Layer 7 of a small transformer language model trained on English Wikipedia (15 layers, counted from 0, width 64).
A neuron adds its activation times its output weights to the MLP's output. To switch it off is to set its activation to zero at one token and run the rest of the model.

Output weights of the MLP neurons that the questions are about. A number n stands for (n - 500) times 0.00051.
n7: 465,591,808,498,423,727,661,718,378,539,470,682,528,318,605,495,514,442,455,323,602,291,558,495,530,692,539,790,555,292,421,385,407,425,470,670,488,472,567,529,580,510,582,405,398,315,449,299,455,298,435,457,694,461,342,214,511,484,438,508,472,361,700,288
n10: 503,467,195,358,403,453,397,626,546,349,363,604,369,360,416,456,770,555,501,424,325,474,228,533,436,435,496,390,385,599,495,505,481,554,249,491,301,497,344,605,322,596,548,353,539,301,294,362,522,413,719,636,486,396,429,440,746,273,655,421,688,644,561,535
n31: 436,418,529,518,670,268,497,524,484,579,610,425,297,592,427,349,565,379,619,580,436,581,161,524,505,600,491,559,398,466,528,675,610,428,418,482,430,729,476,567,651,334,601,465,400,519,374,860,372,377,444,588,715,456,579,475,678,674,522,654,517,719,478,390
n35: 637,608,455,405,516,577,530,485,378,746,583,460,368,341,437,173,593,414,837,224,486,536,380,279,494,603,709,615,622,263,815,340,315,669,372,442,182,582,558,530,510,235,421,602,427,267,425,662,214,637,363,196,538,662,457,408,471,283,510,481,516,611,481,232
n81: 29,910,642,527,168,499,458,504,379,478,416,513,315,488,352,583,491,588,678,620,506,655,297,390,654,627,298,587,420,687,328,568,612,462,491,522,751,667,476,369,668,562,552,743,360,497,305,326,716,627,363,580,385,526,477,570,516,638,392,528,322,562,637,703
n88: 658,499,507,427,464,315,587,492,572,653,448,366,673,584,627,578,471,600,469,624,110,642,625,416,223,456,263,641,372,367,518,693,579,650,393,427,523,526,456,553,409,682,328,488,441,641,472,444,642,585,350,274,660,416,369,555,383,332,381,611,515,509,418,471
n147: 714,565,543,632,478,532,486,557,520,522,535,292,301,642,173,586,189,474,601,696,574,332,645,434,286,409,501,679,371,439,577,535,433,351,628,827,605,527,639,625,534,428,422,499,225,748,536,469,614,350,549,343,293,257,460,393,553,415,552,513,595,309,605,600
n148: 647,438,445,436,433,239,487,756,566,618,513,606,710,310,314,313,565,223,745,331,586,439,505,392,393,355,724,568,555,687,611,778,442,312,366,430,722,453,417,660,457,672,361,471,635,594,379,480,630,537,493,464,393,833,604,603,594,370,571,268,435,199,290,530
n151: 644,444,390,411,631,332,529,481,418,331,265,660,216,335,514,609,490,489,167,538,684,700,435,580,416,579,704,569,547,430,473,450,526,585,742,548,284,668,467,410,712,377,563,600,564,353,650,443,717,366,375,521,448,392,388,628,501,446,324,513,406,509,529,642
n180: 501,447,486,531,575,588,502,440,544,626,257,698,574,831,623,566,589,688,363,386,701,178,696,430,534,396,461,468,590,715,166,292,576,675,521,581,498,174,545,523,656,458,497,476,655,494,163,553,544,500,643,720,747,601,335,436,588,657,471,397,316,525,440,428
n184: 550,414,398,384,425,422,328,575,567,650,492,566,585,639,675,406,510,421,408,403,474,301,522,382,565,735,419,536,792,792,620,601,398,400,386,503,534,517,762,598,434,516,598,317,807,382,519,550,431,790,382,365,473,770,509,564,272,405,549,369,296,376,297,620
n185: 558,545,337,568,464,514,318,384,722,575,476,511,429,540,803,678,569,236,445,618,751,733,595,651,346,510,491,653,607,325,441,467,615,813,419,541,632,149,418,385,740,620,425,793,580,738,311,465,547,381,253,487,826,546,536,530,362,392,496,479,366,610,688,243
n220: 685,421,598,661,503,616,511,660,400,457,617,348,250,611,336,333,486,445,642,483,386,486,407,239,593,338,396,575,196,514,224,790,466,706,328,571,499,658,636,637,346,672,438,741,319,429,361,880,591,492,478,725,525,520,585,684,463,603,429,555,549,610,795,389
n221: 462,359,539,434,576,513,631,588,644,389,296,610,564,601,482,650,442,370,464,345,601,267,448,698,661,525,589,455,460,553,261,192,493,534,564,535,393,371,529,385,536,595,583,568,590,644,330,326,522,578,547,658,384,528,409,516,381,605,364,597,179,603,642,509
n234: 635,517,622,496,293,583,251,446,440,428,703,497,471,242,481,413,400,642,270,488,796,511,455,495,565,416,688,583,635,818,818,566,503,438,548,553,681,657,216,440,346,405,706,437,680,436,411,611,584,913,480,310,447,436,574,813,498,523,375,569,532,500,538,422
n252: 484,519,510,565,243,277,364,524,662,313,399,595,479,596,538,680,550,705,489,556,623,484,590,290,469,619,528,690,654,448,347,441,620,369,483,622,294,446,394,655,585,485,588,418,443,375,577,434,417,462,584,639,576,635,264,541,421,508,287,485,379,646,361,353

Each question names a token from some text and the token that comes next. It shows the activations a of the neurons there, in the order above. A number n stands for (n - 500) times 0.0073.

Then comes g, the gradient of the next token's log-probability with respect to the MLP's output, scaled to length 1. A neuron's effect is roughly proportional to its activation times (output weights . g). A number n stands for (n - 500) times 0.001.

"cop", then "per "
a: 478,492,477,481,499,477,498,485,660,477,477,562,493,593,477,494
g: 486,621,716,117,364,434,307,282,538,562,507,578,380,492,489,654,534,343,523,363,607,710,458,484,250,447,725,670,399,499,601,506,357,643,463,617,398,450,634,281,465,577,429,285,594,416,519,465,580,587,408,369,426,504,446,687,341,424,572,674,460,531,468,538
Switching off which neuron hurts the next token most? n151

"ical ", then "doc"
a: 516,569,582,480,489,492,477,496,480,490,506,496,496,482,486,482
g: 328,548,323,643,357,404,335,282,228,448,370,486,488,487,657,618,403,393,720,423,263,292,324,727,575,541,557,211,399,434,478,634,416,589,299,460,494,448,467,564,471,379,480,438,352,451,431,396,424,446,455,381,606,630,615,347,574,453,423,314,471,419,658,485
Switching off which neuron hurts the next token most? n10

"ical ", then "history"
a: 490,578,660,479,491,485,482,484,478,478,531,491,498,495,489,479
g: 662,536,607,658,761,570,428,602,416,483,728,467,478,474,456,468,245,406,312,441,581,550,519,424,393,412,388,613,348,589,554,688,577,726,736,399,412,645,719,293,542,645,538,539,304,291,579,493,538,514,341,614,618,562,577,491,654,685,698,469,570,612,464,438
Switching off which neuron hurts the next token most? n31

"===", then "201"
a: 497,500,714,716,477,477,483,500,482,490,496,537,493,505,856,558
g: 562,614,512,614,579,597,167,464,299,573,722,406,556,435,536,484,325,298,277,611,633,400,488,629,458,504,483,369,484,535,386,617,437,328,547,265,507,553,324,557,464,457,832,379,271,589,580,627,381,595,431,576,716,550,449,597,587,563,446,542,682,605,408,451
Which two neurons, each switched off alone, lower its probability most, in order? n234, n31

"in ", then "the "
a: 784,498,483,619,491,491,485,693,501,478,515,702,495,477,500,483
g: 731,357,653,695,533,633,691,497,520,348,558,444,454,561,624,736,550,388,638,589,586,359,714,381,608,600,531,688,571,527,445,608,618,713,444,646,437,362,776,438,645,664,561,424,503,387,290,559,474,641,430,480,428,656,156,515,522,476,488,418,555,436,490,525
Switching off which neuron hurts the next token most? n7

"if", then "ace "
a: 553,479,478,491,499,483,500,497,477,773,500,490,490,483,633,493
g: 667,747,485,781,530,637,448,570,605,433,241,650,529,342,265,335,404,520,550,437,505,379,638,434,471,466,360,502,562,459,618,425,602,620,650,410,459,419,472,575,475,287,484,585,791,580,332,611,512,562,636,388,624,556,344,445,538,560,262,614,629,413,448,271
Which two neurons, each switched off alone, lower its probability most, in order? n180, n234

"a ", then "los"
a: 494,495,601,480,631,482,512,479,490,527,524,480,535,528,500,483
g: 456,315,619,395,510,496,481,551,422,474,557,463,540,461,578,377,524,665,480,518,390,922,460,493,609,857,586,252,335,605,515,635,601,329,443,382,615,527,356,515,396,415,683,525,534,515,451,493,608,650,567,507,287,532,533,636,618,695,696,637,595,318,444,590
Which two neurons, each switched off alone, lower its probability most, in order? n81, n31

"pl", then "ains "
a: 847,556,500,493,500,495,481,477,498,659,498,499,500,490,480,482
g: 464,657,463,676,379,645,411,486,481,609,368,627,488,590,573,485,492,647,482,457,735,241,650,371,364,457,326,584,483,410,667,239,308,555,584,419,670,595,289,529,297,482,581,580,683,399,403,591,520,499,561,507,628,440,538,431,236,235,631,595,452,315,441,475
Switching off which neuron hurts the next token most? n7

"med", then "ical "
a: 495,479,497,490,568,499,477,481,478,496,490,522,485,658,477,486
g: 524,657,346,459,253,696,511,315,285,471,582,446,517,384,411,550,591,411,278,580,192,529,439,566,628,522,548,603,714,535,543,412,323,601,327,438,738,430,385,592,619,432,300,380,493,605,560,664,494,759,383,553,518,588,344,535,526,421,595,462,370,592,691,443
Switching off which neuron hurts the next token most? n81

"ol", then "and "
a: 477,486,608,478,479,498,616,499,492,481,500,500,485,486,482,511
g: 486,744,382,425,703,694,620,507,563,609,661,516,254,579,452,743,443,481,333,571,407,590,564,657,408,327,626,487,593,279,589,478,244,500,642,461,703,302,468,253,385,554,405,485,549,551,506,542,513,552,315,372,379,453,540,498,399,265,428,546,383,390,406,380
Which neuron, switched off, raises the next token's probability most? n31

"===", then "202"
a: 497,500,729,719,477,477,477,500,477,485,497,559,493,516,818,528
g: 544,598,466,740,623,687,168,519,368,619,614,413,528,472,575,479,369,297,227,525,690,536,469,590,527,531,453,393,455,544,444,589,491,262,517,276,504,485,387,540,616,509,882,426,303,560,537,618,454,644,454,563,633,540,473,667,630,513,445,546,728,516,508,561
Which two neurons, each switched off alone, lower its probability most, in order? n234, n31

"24", then "–"
a: 480,477,492,488,675,479,486,477,487,500,493,632,503,814,498,480
g: 538,313,419,418,535,622,319,500,421,616,572,565,368,558,342,462,540,473,585,337,504,713,594,507,582,537,498,375,692,528,430,553,722,373,436,316,477,318,798,496,559,544,588,571,338,535,428,260,454,687,398,281,634,382,502,489,369,490,326,437,248,201,504,485
Switching off which neuron hurts the next token most? n221

"–", then "14 "
a: 499,698,481,477,477,482,823,485,499,490,483,494,479,491,499,707
g: 482,418,491,450,481,531,314,268,369,717,571,510,387,386,315,632,511,604,523,318,661,543,693,428,231,396,678,451,501,604,516,569,753,385,422,420,527,646,586,528,421,643,656,300,655,206,382,670,537,670,430,660,450,589,470,540,443,554,412,594,364,485,349,438
Switching off which neuron hurts the next token most? n252

"by ", then "working "
a: 584,493,478,487,659,499,478,784,487,487,605,634,493,482,500,496
g: 402,655,480,384,595,284,244,481,480,707,504,638,413,569,591,395,497,533,400,385,492,541,406,607,572,532,389,267,524,541,447,452,503,285,532,453,554,552,454,650,511,446,592,371,528,656,528,534,708,661,479,329,487,686,852,335,754,730,571,386,458,414,674,623
Switching off which neuron hurts the next token most? n148

"ned ", then "univers"
a: 698,537,535,502,503,485,520,498,499,477,477,478,498,485,494,498
g: 552,615,426,496,419,701,575,584,455,399,530,460,447,527,559,311,432,201,493,372,730,317,303,512,495,346,532,483,353,550,677,733,468,525,506,346,442,537,497,528,334,542,500,627,591,341,754,535,622,457,557,92,546,619,719,630,528,408,416,469,548,593,640,512
Switching off which neuron hurts the next token most? n180

"aw", then "l"
a: 478,510,498,514,850,480,733,482,500,484,494,695,504,816,497,498
g: 494,487,393,397,359,569,487,433,603,421,620,504,566,763,705,538,573,299,407,681,756,619,448,372,572,425,591,289,723,706,549,723,466,491,423,332,501,484,386,557,486,483,655,323,516,539,723,708,586,374,400,626,602,369,453,328,500,634,458,540,577,519,724,633
Which neuron, switched off, raises the next token's probability most? n221

"sch", then "ism"
a: 500,492,483,492,525,552,480,477,494,478,540,760,478,480,498,478
g: 506,522,758,275,486,529,519,666,403,275,392,449,399,487,448,557,364,399,722,629,270,395,575,489,509,598,440,627,580,638,536,553,535,594,389,568,580,551,588,576,545,384,501,758,128,497,397,444,379,478,701,734,456,431,614,415,385,662,638,480,641,337,424,409
Which neuron, switched off, raises the next token's probability most? n185

"o ", then "Cl"
a: 494,493,686,477,477,641,488,478,493,479,477,499,478,488,498,484
g: 384,325,419,482,553,500,659,676,483,571,274,530,634,534,305,527,596,525,853,527,469,679,579,441,666,410,296,507,575,491,628,426,557,530,380,426,520,379,807,309,434,362,438,535,389,245,404,432,372,205,549,633,454,495,578,619,643,446,521,575,448,516,521,650
Switching off which neuron hurts the next token most? n31

"a ", then "family "
a: 479,497,564,499,618,477,483,481,491,503,570,538,479,525,499,487
g: 327,554,482,278,585,408,586,641,317,590,640,409,453,482,690,468,574,409,319,649,663,565,314,430,560,279,246,777,597,520,391,523,373,480,475,518,703,543,424,621,579,605,490,495,386,542,598,318,655,448,526,573,600,627,717,385,589,534,396,703,337,635,494,327
Switching off which neuron hurts the next token most? n81

"even ", then "pe"
a: 489,565,497,477,498,508,484,482,485,481,480,497,483,482,567,681
g: 610,583,548,582,606,500,252,171,584,464,657,298,543,531,466,504,626,367,247,473,531,793,267,405,412,389,371,629,376,483,532,459,324,418,497,513,583,662,465,625,378,389,552,522,618,654,538,310,693,603,628,571,446,621,366,535,289,653,577,621,442,478,486,495
Switching off which neuron hurts the next token most? n234

"or", then "i "
a: 479,545,498,500,500,486,500,486,495,756,500,487,496,495,477,488
g: 339,395,349,447,545,386,525,403,328,331,675,249,390,331,682,461,498,549,602,755,543,301,554,573,428,408,398,598,432,366,391,586,436,586,358,505,401,383,461,475,482,450,615,450,555,294,386,288,589,463,607,525,263,580,533,518,277,351,264,398,331,378,348,616
Which neuron, switched off, raises the next token's probability most? n180

"st", then "ood "
a: 480,483,482,477,675,484,537,477,488,491,491,759,499,498,499,478
g: 451,424,535,538,515,574,488,645,215,439,433,376,658,316,294,214,274,610,449,613,374,602,334,517,737,368,640,517,566,459,440,441,660,451,449,400,405,443,422,546,538,539,569,578,544,711,418,417,718,441,573,267,553,692,340,425,468,571,594,498,337,750,498,381
Which neuron, switched off, raises the next token's probability most? n185

"we", then "ed "
a: 499,480,489,496,484,509,477,479,499,479,477,500,806,478,531,501
g: 496,426,470,712,407,600,673,473,571,749,575,490,646,436,412,425,558,610,476,566,197,356,368,337,799,589,585,500,456,460,402,528,532,564,541,486,348,509,476,657,566,629,418,636,495,721,508,426,582,610,647,587,272,571,600,263,428,499,693,571,265,677,673,548
Switching off which neuron hurts the next token most? n220

"Que", then "en"
a: 498,477,489,499,482,483,497,501,483,481,486,603,477,658,477,511
g: 647,659,218,491,664,597,534,165,378,635,653,336,527,415,604,664,629,497,476,542,502,455,447,523,326,422,521,549,686,558,654,354,507,476,604,494,543,639,378,580,648,639,444,258,439,373,340,587,532,666,580,543,663,550,419,684,696,628,345,401,597,639,384,458
Which neuron, switched off, raises the next token's probability most? n221

"He ", then "more "
a: 477,477,488,478,499,687,499,499,477,477,632,686,500,484,500,486
g: 483,445,502,367,516,489,330,431,400,371,399,265,585,749,222,400,458,385,660,271,703,627,497,508,324,732,572,398,549,460,389,540,312,341,591,500,427,541,529,484,637,288,406,501,556,764,429,577,562,771,525,714,407,393,534,525,386,397,576,492,516,611,532,570
Which neuron, switched off, raises the next token's probability most? n88

"pe", then "as"
a: 490,499,478,745,479,502,494,499,480,495,500,774,477,728,494,477
g: 511,622,523,592,749,240,466,415,576,488,491,490,533,587,541,664,361,654,317,541,543,438,554,522,364,543,440,568,725,545,515,359,714,568,741,457,437,734,377,644,341,289,628,396,595,616,618,233,441,519,513,279,605,442,660,671,544,494,405,305,531,379,481,400
Switching off which neuron hurts the next token most? n220

"ap", then "ana"
a: 498,500,502,592,489,486,485,500,478,559,480,500,477,499,536,651
g: 547,552,660,703,566,618,515,586,624,416,399,489,550,551,579,386,531,462,796,336,379,298,378,383,328,538,477,514,833,625,390,839,572,446,644,515,444,393,578,554,524,554,604,508,630,593,571,579,511,590,573,479,761,576,730,415,458,528,626,620,348,288,487,423
Switching off which neuron hurts the next token most? n180

"the ", then "R"
a: 477,498,535,477,592,486,486,582,496,477,692,478,478,482,477,516
g: 448,417,427,503,607,538,574,517,238,517,209,617,337,477,487,455,412,579,705,353,638,341,564,462,355,446,432,569,698,626,523,296,637,497,533,703,465,284,679,250,429,488,407,427,701,315,618,526,478,290,348,341,498,469,559,419,354,250,501,541,453,532,516,583
Switching off which neuron hurts the next token most? n184

"the ", then "M"
a: 483,500,503,478,504,477,477,555,492,492,624,566,487,478,477,478
g: 591,425,249,589,642,450,606,616,464,410,358,650,345,481,584,608,491,600,581,680,514,289,472,372,346,447,490,372,559,427,646,304,491,591,743,715,464,408,587,379,322,497,436,274,443,511,647,548,511,265,433,520,556,386,389,307,289,271,429,617,485,543,625,675
Which neuron, switched off, raises the next token's probability most? n148

"ay ", then "joined "
a: 483,481,564,670,477,525,479,498,491,487,482,498,477,499,484,477
g: 613,446,455,250,630,493,236,569,375,622,599,500,512,331,583,297,536,580,371,554,415,403,655,474,584,571,546,538,367,475,342,436,557,642,471,523,861,447,341,484,463,459,659,439,405,778,603,458,629,510,314,394,341,306,491,378,416,560,577,498,503,199,578,607
Switching off which neuron hurts the next token most? n252

"several ", then "gu"
a: 482,489,482,524,588,477,480,477,478,497,477,577,499,494,477,479
g: 547,332,394,441,421,448,642,457,722,410,660,562,544,379,596,195,529,509,538,326,366,448,652,354,503,442,540,312,294,507,448,539,500,483,338,442,343,485,301,643,617,369,498,401,503,328,535,497,535,345,419,739,512,508,454,194,552,295,499,277,274,439,568,593
Which neuron, switched off, raises the next token's probability most? n81

"and ", then "H"
a: 529,478,492,488,506,500,494,765,484,478,574,482,482,494,500,493
g: 375,450,395,418,578,444,727,483,179,505,381,573,572,434,486,647,417,552,833,508,542,511,727,415,364,392,529,583,543,380,591,491,561,463,404,642,422,354,614,378,339,508,419,424,409,238,586,461,414,252,280,574,620,302,381,526,574,219,454,489,436,579,554,517
Switching off which neuron hurts the next token most? n7

".", then "\n\n"
a: 494,478,480,496,500,477,493,512,479,579,478,541,487,500,487,725
g: 592,435,595,423,376,408,576,512,183,450,524,555,545,562,558,306,526,570,527,502,519,494,705,126,412,521,527,613,391,382,541,458,654,336,627,606,674,637,117,520,277,605,473,421,374,598,269,434,503,456,490,499,507,539,642,602,363,545,467,442,392,687,552,375
Switching off which neuron hurts the next token most? n252

"a ", then "med"
a: 492,477,545,499,482,531,497,478,489,598,516,498,502,490,496,492
g: 553,426,638,648,566,334,247,330,481,331,486,516,550,611,457,668,460,322,437,502,500,587,531,565,281,455,409,439,573,686,334,427,367,580,443,507,480,592,198,774,326,182,417,524,390,501,267,542,530,455,546,519,513,489,495,264,503,644,435,439,650,517,660,635
Switching off which neuron hurts the next token most? n180

"reti", then "red "
a: 617,492,494,499,493,477,490,500,487,477,477,816,490,590,500,490
g: 419,555,540,726,519,552,421,554,398,389,496,520,471,491,294,561,302,331,532,653,513,444,352,421,545,419,721,517,458,462,466,650,525,407,274,742,485,393,456,487,553,211,435,626,475,715,423,454,742,594,708,688,444,656,537,423,382,315,442,442,169,562,548,462
Switching off which neuron hurts the next token most? n185

"–", then "8 "
a: 495,656,483,490,478,478,780,477,498,485,477,499,479,478,478,701
g: 454,431,436,593,319,570,293,190,448,662,644,371,326,484,486,629,635,508,739,598,660,244,497,501,418,388,701,472,593,420,706,544,727,388,539,339,471,618,600,571,823,623,518,245,490,525,445,481,488,671,421,637,530,583,443,481,565,510,568,512,487,585,454,514
Switching off which neuron hurts the next token most? n252

"le", then "igh "
a: 477,478,495,499,480,477,487,513,499,640,500,500,676,480,478,477
g: 470,732,324,487,608,502,417,675,622,485,283,479,439,546,253,425,408,764,618,464,465,688,573,702,609,420,444,558,459,537,758,314,603,753,570,499,545,595,415,401,524,379,439,565,558,400,381,685,391,454,505,341,443,525,372,573,692,495,434,619,649,556,213,426
Which neuron, switched off, raises the next token's probability most? n220

", ", then "she "
a: 564,478,546,553,494,487,487,515,485,497,555,490,495,523,495,477
g: 577,494,505,471,413,355,627,650,404,452,449,688,270,313,827,612,564,684,606,861,350,404,359,489,685,588,463,467,366,529,623,473,467,468,312,606,640,463,376,480,444,540,610,443,500,600,349,355,561,701,527,462,402,581,504,381,584,632,511,340,540,344,704,426
Switching off which neuron hurts the next token most? n7

"th ", then "that "
a: 538,636,550,545,483,480,482,603,489,499,658,478,500,490,489,488
g: 533,299,773,548,286,334,538,496,549,374,504,683,415,547,794,655,297,703,412,501,534,171,752,545,502,485,590,341,361,453,493,531,518,291,609,575,471,548,471,538,672,538,449,595,581,586,342,453,420,576,418,388,300,480,502,411,702,611,570,402,427,450,585,466
Which neuron, switched off, raises the next token's probability most? n10

"est ", then "has "
a: 569,673,602,804,489,483,548,492,480,499,482,496,499,478,486,495
g: 559,563,682,593,481,410,539,320,737,368,333,493,486,354,646,614,614,528,542,765,585,387,435,347,417,617,521,734,467,612,414,389,440,548,472,545,770,466,636,472,259,592,430,612,556,413,640,687,373,502,421,469,358,561,607,315,413,625,650,603,546,275,608,293
Switching off which neuron hurts the next token most? n7